Layer 2 of a small transformer language model trained on English Wikipedia (15 layers, counted from 0, width 96).
Take only the direct path to the model's output, skipping the later layers: a vector added to the residual stream pushes a token's score in proportion to its dot product with that token's output vector.

Output vectors of the tokens that the questions are about. A number n stands for (n - 500) times 0.0024.
" title": 276 483 608 443 565 565 307 235 402 512 442 557 546 421 748 354 710 543 537 510 673 535 582 482 610 353 444 454 450 459 289 373 408 174 442 598 582 519 541 546 364 619 518 388 464 640 311 518 454 482 435 376 300 391 524 500 317 379 768 478 448 691 463 430 515 602 230 493 339 446 503 189 422 510 533 532 578 477 548 459 583 561 408 609 415 683 485 527 439 556 136 462 260 430 657 551
"u": 396 352 591 380 462 467 587 708 407 582 518 605 560 460 409 596 420 378 667 660 493 529 816 558 382 493 624 448 524 519 665 445 679 487 550 442 615 331 409 410 646 497 307 609 488 557 525 520 367 452 487 456 442 558 417 326 422 399 386 581 478 534 404 560 497 371 753 552 451 381 253 378 240 623 443 640 649 488 339 596 509 467 400 420 422 485 469 493 594 404 608 376 350 444 609 327
"====": 477 651 529 584 459 676 293 575 375 505 621 451 596 448 483 457 320 520 522 393 370 703 477 613 433 313 668 429 874 486 153 297 500 402 353 649 588 677 638 393 369 615 526 713 495 275 612 348 410 552 569 824 314 380 401 386 307 395 810 457 569 840 245 267 491 824 311 500 442 482 401 383 528 341 387 230 491 370 418 598 326 636 684 500 731 496 536 354 586 558 455 500 414 724 531 453
"le": 608 302 352 568 374 625 254 242 363 611 467 535 378 464 459 397 481 425 420 595 597 587 560 331 273 545 468 529 519 517 521 296 414 486 607 575 568 332 434 469 613 548 792 431 432 448 612 742 422 562 465 682 482 443 432 409 417 559 430 593 405 405 627 654 394 428 770 407 563 791 472 618 496 268 326 439 406 720 299 477 214 464 543 504 414 387 539 312 655 433 380 423 500 593 545 345
"h": 462 419 572 439 444 640 368 579 458 563 633 650 470 615 400 199 324 484 597 668 944 647 563 449 522 665 557 258 504 524 658 392 564 483 534 345 589 360 517 445 467 490 518 354 543 609 477 366 419 555 483 523 577 366 516 567 384 576 451 553 493 604 422 451 425 538 574 408 658 533 503 303 612 317 459 616 436 683 570 370 655 296 623 264 390 418 511 485 386 446 598 333 544 326 439 426
"'t": 524 803 710 495 652 673 420 597 150 761 476 541 624 722 731 705 709 536 620 397 500 315 445 753 708 40 574 586 657 550 320 436 371 352 536 639 812 447 358 379 585 654 421 731 120 623 308 539 769 453 709 919 532 311 474 173 417 642 711 652 394 608 340 216 654 500 189 419 632 640 405 307 310 447 340 512 562 551 718 758 364 385 376 142 500 547 332 559 16 857 294 584 574 724 579 934
"i": 483 445 399 399 384 416 518 574 424 620 525 394 487 523 538 522 365 402 632 459 519 331 621 546 648 496 626 476 487 468 416 454 481 347 550 354 503 400 503 241 635 403 474 556 561 605 561 500 487 473 408 476 530 510 419 673 571 577 337 669 694 442 637 641 416 310 506 781 532 483 306 417 325 497 343 576 417 566 272 516 542 313 629 527 557 567 434 467 510 379 591 434 410 368 345 333
"ar": 468 392 470 377 400 506 699 531 467 533 456 434 451 411 598 427 378 466 387 755 627 318 360 471 327 567 598 471 531 437 454 404 631 443 628 224 680 493 459 569 506 411 567 464 500 611 493 222 479 496 484 573 526 462 497 468 354 315 428 540 418 326 503 596 384 435 557 323 541 360 318 491 351 484 225 471 510 619 353 462 629 398 545 340 527 559 163 613 685 478 639 492 545 536 418 437
"ed": 698 549 477 468 392 724 563 174 529 523 482 688 690 446 326 406 560 328 337 639 385 478 683 587 279 331 640 555 479 400 340 583 413 477 578 406 508 328 708 347 449 375 599 532 495 471 685 714 213 618 485 504 602 399 541 763 504 650 433 455 496 400 349 487 571 456 382 520 362 415 566 225 356 213 350 302 517 549 492 757 362 375 496 296 294 523 249 664 530 445 429 330 625 671 475 292
"ig": 481 365 528 510 313 599 567 475 465 438 445 507 382 517 345 739 417 395 418 340 514 504 565 429 464 477 649 143 395 741 496 409 679 391 552 540 564 504 598 504 563 393 489 479 403 713 470 451 387 366 493 401 507 486 641 421 337 657 434 423 612 461 384 570 376 313 684 476 578 402 373 318 511 342 327 523 344 414 469 532 559 435 567 533 458 723 431 408 471 523 444 460 149 363 323 465
" of": 618 552 561 416 513 385 571 585 753 355 687 302 535 391 453 457 476 506 439 758 503 578 762 487 510 571 699 603 364 478 320 439 698 592 617 513 503 346 619 555 243 556 658 395 565 540 532 544 416 544 563 395 548 517 571 582 312 528 508 436 579 398 672 489 435 586 590 568 515 524 506 606 695 421 591 471 497 652 400 586 271 549 506 657 658 426 521 409 661 580 577 423 494 466 670 417
"en": 714 294 608 439 418 682 476 539 521 679 454 493 537 437 687 458 398 353 300 513 458 571 606 436 228 605 566 273 478 539 375 423 641 401 548 315 486 427 553 453 527 365 313 727 636 532 417 405 280 424 356 572 620 633 477 483 385 553 487 345 371 311 374 589 407 601 479 601 347 679 488 369 411 388 327 416 496 532 290 453 569 366 571 426 426 455 446 614 628 413 561 387 410 260 432 406
"er": 672 331 692 439 320 514 519 680 558 679 617 741 657 580 575 656 345 311 320 507 449 554 510 477 386 456 548 371 463 313 599 413 595 407 517 301 623 278 659 512 716 488 638 350 586 476 517 406 434 368 507 474 369 556 478 526 321 592 421 602 363 312 388 587 404 391 329 553 452 426 227 332 408 448 449 500 329 539 665 520 518 269 515 553 157 812 508 446 770 328 491 473 664 516 520 356
"s": 675 631 405 524 315 744 637 466 763 356 566 688 557 656 779 408 604 282 423 623 735 370 534 666 487 672 643 642 509 276 423 287 576 504 553 540 649 438 650 340 651 500 407 273 571 542 644 626 399 384 610 518 480 685 542 520 322 339 479 652 833 496 647 509 547 356 667 553 491 539 657 574 442 559 402 472 513 370 638 586 402 751 468 424 289 217 639 879 557 328 611 384 536 542 406 479

Output weights of attention head 2. The head adds the sum of these rows, row i times number i of z. A number n stands for (n - 500) times 0.0013.
o0: 491 559 730 568 549 525 507 466 304 457 494 692 489 584 583 357 415 596 562 635 426 286 562 495 717 293 452 346 506 518 516 459 336 739 370 468 360 628 410 501 242 536 296 541 351 707 462 447 549 871 367 605 592 376 379 436 630 408 442 415 644 591 330 446 812 447 507 141 513 621 455 506 457 520 506 419 533 430 543 360 325 579 546 488 359 285 350 625 446 508 471 774 546 535 381 658
o1: 571 509 418 635 570 378 501 666 347 453 545 525 400 527 471 579 595 378 592 519 430 692 591 456 466 224 440 530 494 706 564 520 641 408 488 428 438 469 556 611 306 398 508 647 582 465 421 479 508 481 257 634 566 637 545 431 413 503 694 509 406 491 549 565 554 400 311 592 502 344 330 563 421 508 344 482 569 434 459 327 187 350 461 421 652 539 483 437 605 646 376 323 511 536 531 517
o2: 451 397 635 350 452 585 436 520 470 536 457 404 464 525 470 518 601 434 406 615 261 648 339 548 585 498 495 658 472 326 522 421 484 597 459 607 531 667 478 518 408 428 625 410 554 517 485 686 389 343 400 639 435 650 366 345 565 429 572 421 533 714 654 362 508 637 420 481 499 645 603 550 365 361 538 369 306 538 547 608 540 568 521 362 421 515 481 412 620 546 600 719 481 634 516 531
o3: 577 290 435 430 506 638 658 540 402 343 318 363 518 584 776 439 633 358 442 433 555 419 628 665 542 488 383 513 533 606 434 541 436 529 612 478 474 299 505 484 418 506 456 502 552 205 405 388 511 608 639 474 529 554 359 524 456 417 465 247 384 612 304 572 641 487 664 599 556 449 310 333 451 511 648 690 331 325 323 513 395 440 471 591 460 428 573 319 547 631 603 498 680 515 584 511
o4: 584 596 334 573 503 611 542 648 730 725 663 541 443 333 227 428 496 179 574 307 460 542 596 507 388 522 477 438 495 345 542 370 516 750 285 575 583 400 383 387 519 410 378 448 611 472 422 327 457 415 472 591 497 490 201 559 480 442 408 381 446 532 577 260 621 501 540 613 730 348 265 666 645 407 456 239 174 279 592 497 523 664 548 483 683 423 568 583 778 363 619 353 638 506 293 603
o5: 597 542 575 428 464 485 566 505 425 447 579 638 526 412 713 598 491 580 478 547 314 561 330 518 613 481 506 557 595 329 448 549 549 395 487 377 549 476 474 562 503 656 491 555 485 615 564 451 614 274 380 632 496 574 847 294 463 531 496 422 577 357 541 652 446 561 530 450 323 600 290 513 582 401 267 571 549 478 527 466 279 266 378 450 428 633 378 340 311 900 454 525 479 524 500 515
o6: 397 417 432 583 338 567 516 471 457 691 597 276 502 321 207 353 545 387 537 383 533 670 355 508 593 390 575 527 573 571 444 220 593 560 415 701 370 617 397 549 436 631 532 462 431 500 635 332 543 663 663 353 382 698 451 421 505 603 163 442 643 603 496 289 525 462 449 649 535 559 461 465 336 628 416 388 539 689 462 529 529 427 391 516 524 517 634 477 579 502 519 624 429 750 442 529
o7: 455 445 516 350 628 579 665 587 557 560 376 575 520 541 243 443 529 515 419 557 599 638 432 185 507 495 502 426 468 283 610 340 649 399 412 401 462 547 511 562 480 582 636 588 405 660 434 309 332 289 386 435 402 453 535 420 464 545 604 757 510 443 622 530 608 93 657 287 341 358 443 621 220 459 672 206 454 741 331 580 512 555 661 521 578 350 331 383 674 415 697 475 383 472 295 410
o8: 509 511 415 557 482 607 472 626 656 420 610 472 402 478 376 435 513 563 461 514 546 655 654 445 557 944 619 599 202 473 519 444 393 399 610 633 379 555 528 416 592 522 623 642 573 388 821 316 194 405 510 377 501 633 563 323 449 556 346 431 261 418 254 553 435 82 534 560 583 474 400 594 561 505 417 686 482 530 433 582 662 348 661 440 704 563 595 382 581 444 503 586 467 474 502 611
o9: 435 519 545 663 658 607 562 561 626 521 457 477 579 571 603 446 409 365 633 687 621 419 669 480 596 368 394 487 478 525 508 506 480 480 362 556 585 690 472 416 542 609 464 372 671 562 836 644 443 453 384 348 551 479 498 338 495 490 642 556 448 566 749 319 502 574 380 245 486 573 279 504 503 749 641 477 668 712 342 623 574 487 522 564 562 545 535 634 652 480 510 631 689 562 452 501
o10: 277 738 630 564 559 404 648 637 470 428 590 626 439 324 366 466 421 190 611 509 436 575 585 578 384 610 481 498 584 518 407 428 481 398 336 421 496 536 520 470 260 424 615 670 377 449 671 749 464 547 373 578 339 466 289 439 525 312 553 525 449 468 508 468 496 647 421 694 687 577 587 644 444 692 313 462 403 456 590 546 661 487 557 583 584 568 958 504 538 459 654 386 546 704 351 470
o11: 431 492 471 581 447 257 578 331 511 447 554 494 580 636 541 488 272 557 742 541 459 427 376 511 630 651 585 585 562 552 456 576 840 270 470 414 378 355 727 373 637 497 369 677 529 520 405 638 534 580 248 305 638 596 282 522 433 554 689 559 281 462 471 440 347 687 486 592 529 443 652 646 526 603 505 681 591 342 526 607 553 349 364 553 439 588 501 397 514 532 554 149 451 664 489 527
o12: 365 360 612 615 327 687 400 513 596 490 564 583 348 456 368 400 403 384 628 616 501 368 426 418 490 487 434 509 606 675 567 552 527 616 406 216 184 709 314 602 631 484 338 471 569 450 486 648 704 653 493 577 711 371 503 639 461 582 442 283 430 568 454 478 432 376 518 206 623 771 443 603 540 533 564 556 557 506 733 350 593 535 436 197 312 374 509 377 434 523 460 694 404 756 422 277
o13: 317 553 791 595 290 399 587 537 465 587 493 489 175 372 483 320 468 324 514 794 299 488 640 281 610 647 566 606 488 681 550 925 553 389 416 637 541 638 589 582 628 609 493 692 410 433 398 536 537 321 512 314 461 661 451 470 688 523 328 504 591 492 456 597 523 484 430 381 412 609 481 640 494 445 298 593 501 627 583 545 680 408 389 671 473 599 475 263 418 451 602 454 587 622 238 552
o14: 609 643 496 547 486 376 451 576 355 418 318 379 686 636 509 462 532 581 113 423 473 596 352 389 405 325 394 557 346 516 545 345 770 311 339 627 265 385 724 654 422 573 473 282 550 295 512 521 366 419 448 489 390 400 408 673 634 635 313 733 499 435 634 346 389 601 471 313 662 394 747 292 486 603 397 513 642 413 421 458 407 456 477 527 524 722 533 561 545 470 447 662 433 603 613 380
o15: 578 596 495 661 460 537 615 627 343 625 166 577 615 403 387 619 545 440 289 391 370 527 392 469 553 467 431 667 414 367 470 452 434 407 528 431 505 670 512 799 400 572 797 536 613 511 720 602 307 611 441 410 314 480 552 603 505 521 385 332 498 850 434 491 511 353 520 628 510 550 530 451 439 710 397 556 590 657 370 506 476 533 528 444 601 273 624 602 330 542 562 479 391 457 786 482
o16: 556 384 688 379 520 729 624 530 660 391 439 549 365 524 708 357 586 477 662 615 399 352 579 463 398 562 496 239 577 617 717 631 427 523 685 506 369 585 485 595 485 511 575 344 386 608 275 479 510 524 465 478 486 549 550 479 391 511 431 644 380 380 641 519 366 512 552 626 516 600 759 388 555 276 593 599 633 498 574 243 696 532 534 291 406 570 584 444 441 307 539 700 420 341 450 440
o17: 449 393 662 375 460 419 414 412 547 432 437 405 492 449 593 538 394 710 713 451 259 384 303 524 485 257 634 669 480 734 666 539 476 625 324 597 385 654 426 328 334 499 446 659 475 704 542 452 593 830 442 380 477 598 484 603 475 593 516 439 482 768 647 595 608 451 511 610 373 252 282 564 360 436 342 571 460 389 543 503 586 425 539 683 530 240 402 651 479 566 496 377 506 686 717 457
o18: 421 386 622 519 529 369 343 380 541 561 485 590 332 473 566 440 741 484 646 580 481 405 466 677 688 503 376 598 530 492 472 352 456 647 583 764 278 580 225 713 371 601 602 528 381 442 315 392 592 342 398 361 709 462 432 692 384 332 577 567 217 520 387 429 513 247 261 709 437 504 696 380 789 568 371 454 534 564 620 541 341 460 735 615 403 739 567 132 364 583 371 539 462 690 472 636
o19: 533 339 653 486 516 519 415 407 373 293 503 463 347 427 590 314 677 423 748 674 529 576 597 499 426 507 506 425 574 397 477 261 584 398 322 368 643 378 554 486 319 433 385 301 547 331 528 530 537 408 565 488 439 288 427 557 484 506 558 502 607 395 427 322 649 568 281 500 651 843 608 621 566 459 322 385 380 415 716 369 467 628 412 519 438 710 383 254 593 427 471 768 516 496 456 617
o20: 624 470 430 533 616 552 441 476 465 549 317 362 567 394 482 472 554 381 453 578 367 623 511 670 505 351 617 359 472 470 492 454 451 697 679 474 566 454 729 545 254 492 512 618 626 493 706 576 590 517 522 548 510 479 422 632 558 507 463 527 580 679 458 479 691 533 400 662 513 514 326 694 375 545 431 523 401 386 542 589 492 548 523 528 708 389 249 229 405 461 517 711 645 527 657 487
o21: 794 631 474 495 674 537 615 420 394 209 352 434 432 646 563 445 490 566 440 396 506 426 567 642 445 531 311 601 555 455 625 504 428 569 668 369 510 513 488 485 682 679 448 318 733 346 583 530 541 513 268 487 578 324 225 591 473 504 639 522 514 587 435 226 408 520 552 391 320 490 742 346 484 470 573 527 395 495 552 306 629 664 250 445 389 266 490 584 589 669 593 522 416 538 571 714
o22: 289 444 421 628 515 456 440 458 517 441 491 516 330 613 729 556 430 547 461 496 386 262 435 597 609 521 425 580 413 479 626 470 733 453 316 448 424 567 626 486 427 503 381 494 501 342 422 357 661 337 492 528 341 477 583 652 360 392 317 273 377 429 524 472 458 805 705 492 445 391 351 376 602 730 442 423 548 485 534 426 489 463 512 435 425 514 737 472 416 595 385 322 392 571 415 505
o23: 531 616 606 535 555 603 257 359 582 314 714 606 528 575 416 512 456 539 325 450 412 640 737 308 545 571 666 634 478 655 779 559 537 641 596 556 593 473 577 485 543 649 519 430 384 401 714 210 190 813 476 341 534 422 535 795 474 465 405 392 449 514 485 636 443 373 547 509 675 602 587 322 682 484 585 595 545 450 370 509 346 623 371 505 521 328 419 659 694 635 544 256 647 597 399 355
o24: 416 808 594 472 593 587 640 540 380 289 347 531 534 340 578 589 393 620 487 241 360 399 542 600 199 632 531 691 594 582 553 687 300 452 587 363 282 572 539 720 367 533 555 397 584 394 683 492 535 495 557 550 476 394 587 668 559 408 595 572 457 379 510 399 652 546 524 519 453 562 702 609 445 621 398 559 559 561 371 545 610 541 539 423 493 709 465 526 697 391 399 555 643 504 622 551
o25: 426 481 584 478 272 425 435 213 461 584 359 487 466 604 515 363 626 658 582 490 479 741 421 403 681 488 596 469 415 503 407 436 532 592 283 530 416 433 503 620 548 722 330 594 141 477 322 554 523 738 507 484 465 407 673 487 573 558 380 326 442 508 528 523 569 419 278 444 396 382 496 483 361 621 482 239 600 645 324 651 282 444 300 495 345 323 514 532 353 600 805 526 445 460 491 616
o26: 229 331 502 465 318 556 318 487 748 330 677 546 477 571 346 494 599 637 332 569 466 544 375 508 890 291 402 329 342 727 392 530 633 246 296 427 400 732 367 699 613 591 514 368 399 451 369 570 521 532 419 361 512 606 724 630 603 544 627 486 402 454 688 590 496 801 516 460 423 401 423 413 639 521 436 590 641 446 568 409 493 370 523 521 202 456 445 520 265 582 329 625 455 506 755 536
o27: 820 242 538 716 499 617 397 558 539 701 509 284 580 410 657 676 290 727 505 614 716 525 578 603 416 467 567 376 361 517 458 682 504 437 755 583 689 416 419 607 554 334 576 422 397 600 520 524 336 494 220 439 649 499 440 457 262 450 463 554 503 540 505 552 371 562 621 650 706 515 519 614 458 340 484 281 342 421 451 732 540 435 504 708 580 426 798 323 574 494 657 505 746 580 663 282
o28: 745 445 293 674 401 584 617 404 302 419 561 559 320 539 710 679 512 401 404 438 379 628 300 474 675 461 587 632 548 399 509 511 594 503 310 362 683 776 569 922 430 507 289 474 505 164 447 480 571 645 394 521 578 429 438 421 597 557 487 408 406 632 440 464 549 594 446 378 448 397 438 620 579 732 439 455 310 476 726 635 468 741 490 592 603 449 571 656 442 773 558 578 700 646 527 489
o29: 368 570 553 553 571 661 479 718 508 493 646 548 482 377 466 340 551 416 477 560 604 515 461 309 638 560 496 591 484 367 615 374 522 312 469 527 848 325 512 585 340 618 656 540 411 537 193 526 593 606 549 301 483 520 463 505 665 440 654 548 466 559 422 701 559 562 485 328 517 380 572 439 423 650 383 426 518 295 681 379 317 554 541 639 336 575 536 542 483 409 475 520 679 584 494 600
o30: 559 453 493 614 571 619 493 400 663 241 433 590 810 191 356 546 778 699 672 391 391 523 627 391 534 517 578 491 452 457 495 532 711 485 559 117 393 688 767 360 495 564 469 531 475 396 549 507 598 586 712 557 247 467 500 583 301 351 463 539 519 340 482 519 422 560 666 534 363 530 593 389 480 483 435 419 504 406 498 569 312 500 367 443 469 552 481 352 289 239 622 466 415 351 483 445
o31: 589 470 553 360 293 700 455 491 563 479 462 417 433 284 424 391 546 456 572 650 503 418 339 499 631 692 637 552 470 409 498 445 598 446 730 656 585 487 407 295 452 429 454 559 430 558 500 654 701 408 546 407 220 448 464 532 662 557 483 407 628 325 538 342 694 445 540 591 479 627 569 544 271 778 448 310 572 317 511 664 537 342 359 406 537 495 548 768 301 608 447 518 427 460 419 430

Each question shows a token from some text and the vector z that the head gathered there. A number n stands for (n - 500) times 0.0048.

"id": 449 428 509 348 472 507 430 738 555 489 558 518 395 324 431 399 349 471 370 487 405 624 440 513 491 429 480 622 475 418 536 540
Pushed up most: "s"

" ": 425 347 318 512 472 369 433 542 339 411 512 411 385 398 491 475 503 382 478 541 492 549 300 533 493 596 604 483 471 619 452 508
Which of these tokens does it push down most? "===="

"os": 467 448 657 256 452 382 602 495 206 494 571 470 349 555 629 451 495 737 548 469 320 535 580 874 350 268 420 444 504 436 462 401
Pushed up most: "===="

" writ": 463 540 514 501 530 495 425 542 525 507 550 509 433 483 359 534 427 536 469 563 538 394 519 526 451 468 484 526 586 415 445 473
Pushed up most: "===="

",": 393 524 472 450 395 485 492 587 481 417 581 537 419 390 419 601 515 467 425 523 520 433 493 443 396 393 540 560 492 491 437 537
Pushed up most: "i"

"ally": 494 431 462 464 404 401 541 602 558 488 475 522 460 431 370 466 469 411 444 576 505 429 496 552 393 382 501 532 472 421 541 551
Pushed up most: "h"

" Miss": 457 434 470 452 422 493 431 543 527 518 562 463 427 303 430 546 374 383 449 547 542 590 369 625 438 543 473 481 486 533 475 459
Which of these tokens does it push down most? "ig"

" |": 357 372 395 417 511 327 491 488 292 413 526 383 375 348 478 578 428 365 505 597 534 545 327 585 434 611 661 438 518 638 366 533
Pushed up most: " title"

"\n": 351 315 336 484 536 378 405 516 317 449 520 386 313 376 453 566 349 331 467 527 536 628 294 604 363 610 627 469 464 586 418 447
Which of these tokens does it push down most? "ar"

")": 617 364 230 639 385 404 362 639 470 458 499 524 478 477 423 284 610 480 430 450 459 531 259 424 559 548 430 567 436 543 555 484
Pushed up most: "h"

"ached": 441 466 399 459 473 629 476 563 501 611 377 470 603 268 624 608 519 422 358 594 330 365 471 544 298 732 477 525 462 291 547 413
Which of these tokens does it push down most? "===="

"out": 550 452 545 247 520 489 445 489 365 515 313 638 368 97 400 611 534 568 274 547 631 608 454 708 527 390 273 559 373 519 555 649
Which two tokens does it push up most, strongest first? "s", "ed"

" other": 511 506 512 546 505 470 524 562 578 433 452 502 487 501 407 531 435 557 343 541 528 570 470 503 493 453 432 456 466 435 552 551
Which of these tokens does it push down most? " title"

"ail": 360 393 520 238 516 412 556 614 514 628 529 341 649 297 322 702 325 513 491 620 554 527 279 455 333 464 434 561 536 287 428 533
Pushed up most: "le"

"1": 590 440 430 535 386 530 501 454 598 424 624 422 339 406 453 610 322 514 368 524 591 695 278 661 522 434 575 481 480 481 488 598
Which of these tokens does it push down most? "er"

"s": 589 284 367 534 425 418 476 551 477 442 608 645 303 282 438 587 477 519 321 501 544 550 332 634 537 514 366 502 528 565 417 546
Which of these tokens does it push down most? "ig"

" m": 510 468 516 547 505 466 537 587 589 425 442 506 472 505 422 530 449 541 325 497 510 564 486 491 500 459 415 464 444 439 575 551
Pushed up most: "u"

".": 462 601 542 466 510 555 387 541 484 526 540 413 441 503 320 439 424 544 447 563 537 439 501 482 435 497 534 602 612 519 356 454
Pushed up most: "'t"

" car": 378 505 538 533 429 479 515 590 591 314 482 480 467 414 416 486 505 558 381 508 579 466 614 398 335 237 452 417 611 446 479 529
Pushed up most: "ig"

"ing": 549 636 534 562 558 520 429 418 597 540 486 434 363 561 221 398 282 611 574 539 578 350 499 553 404 416 421 538 725 470 428 438
Pushed up most: "===="

"up": 380 473 384 548 456 349 542 562 523 378 598 475 404 442 408 636 437 552 451 410 600 568 503 797 523 399 548 648 440 428 538 384
Pushed up most: " of"

"oup": 483 536 517 493 558 503 597 390 435 358 362 696 306 352 578 454 376 443 272 485 513 465 410 739 307 470 408 487 484 458 542 630
Pushed up most: "ed"

"ist": 367 419 413 531 433 396 540 575 541 450 530 502 477 466 408 653 348 552 397 420 527 554 540 760 473 419 526 678 500 395 537 444
Pushed up most: " of"

" p": 426 402 529 493 582 423 486 606 401 511 543 555 547 416 495 645 443 525 436 537 525 414 613 636 467 561 583 495 451 258 499 537
Pushed up most: "ed"

"ir": 479 344 504 436 458 412 477 583 561 511 468 501 417 313 421 502 370 504 419 421 465 507 484 599 519 398 415 606 406 515 519 500
Pushed up most: "s"

" character": 502 437 525 572 513 492 599 600 479 519 434 518 561 529 334 457 427 477 517 675 695 582 473 607 467 407 457 428 500 522 482 506
Pushed up most: "===="

"or": 475 417 494 499 474 416 579 588 533 494 497 487 478 393 461 602 353 447 413 541 486 535 485 569 399 412 557 561 454 393 556 587
Pushed up most: "s"

" sup": 491 504 495 462 468 482 518 590 552 446 470 494 409 477 437 451 477 413 382 570 498 531 430 589 451 466 461 483 523 404 580 564
Pushed up most: "s"

" is": 459 532 615 445 501 492 429 522 336 489 505 443 381 561 363 513 529 376 500 536 600 499 461 615 494 382 516 543 499 435 491 456
Pushed up most: " of"

"bour": 455 397 433 517 418 380 523 505 515 358 505 568 597 381 438 398 542 473 291 415 473 525 459 635 482 456 571 567 439 348 555 470
Pushed up most: "h"

"il": 378 468 419 537 485 376 517 549 537 397 607 504 386 441 410 617 400 542 418 452 567 555 465 714 493 383 502 614 457 426 564 387
Pushed up most: " of"

"ction": 567 409 440 474 217 297 535 549 470 461 475 515 414 341 318 294 478 430 495 653 526 276 501 520 309 314 422 653 472 496 458 541
Pushed up most: "h"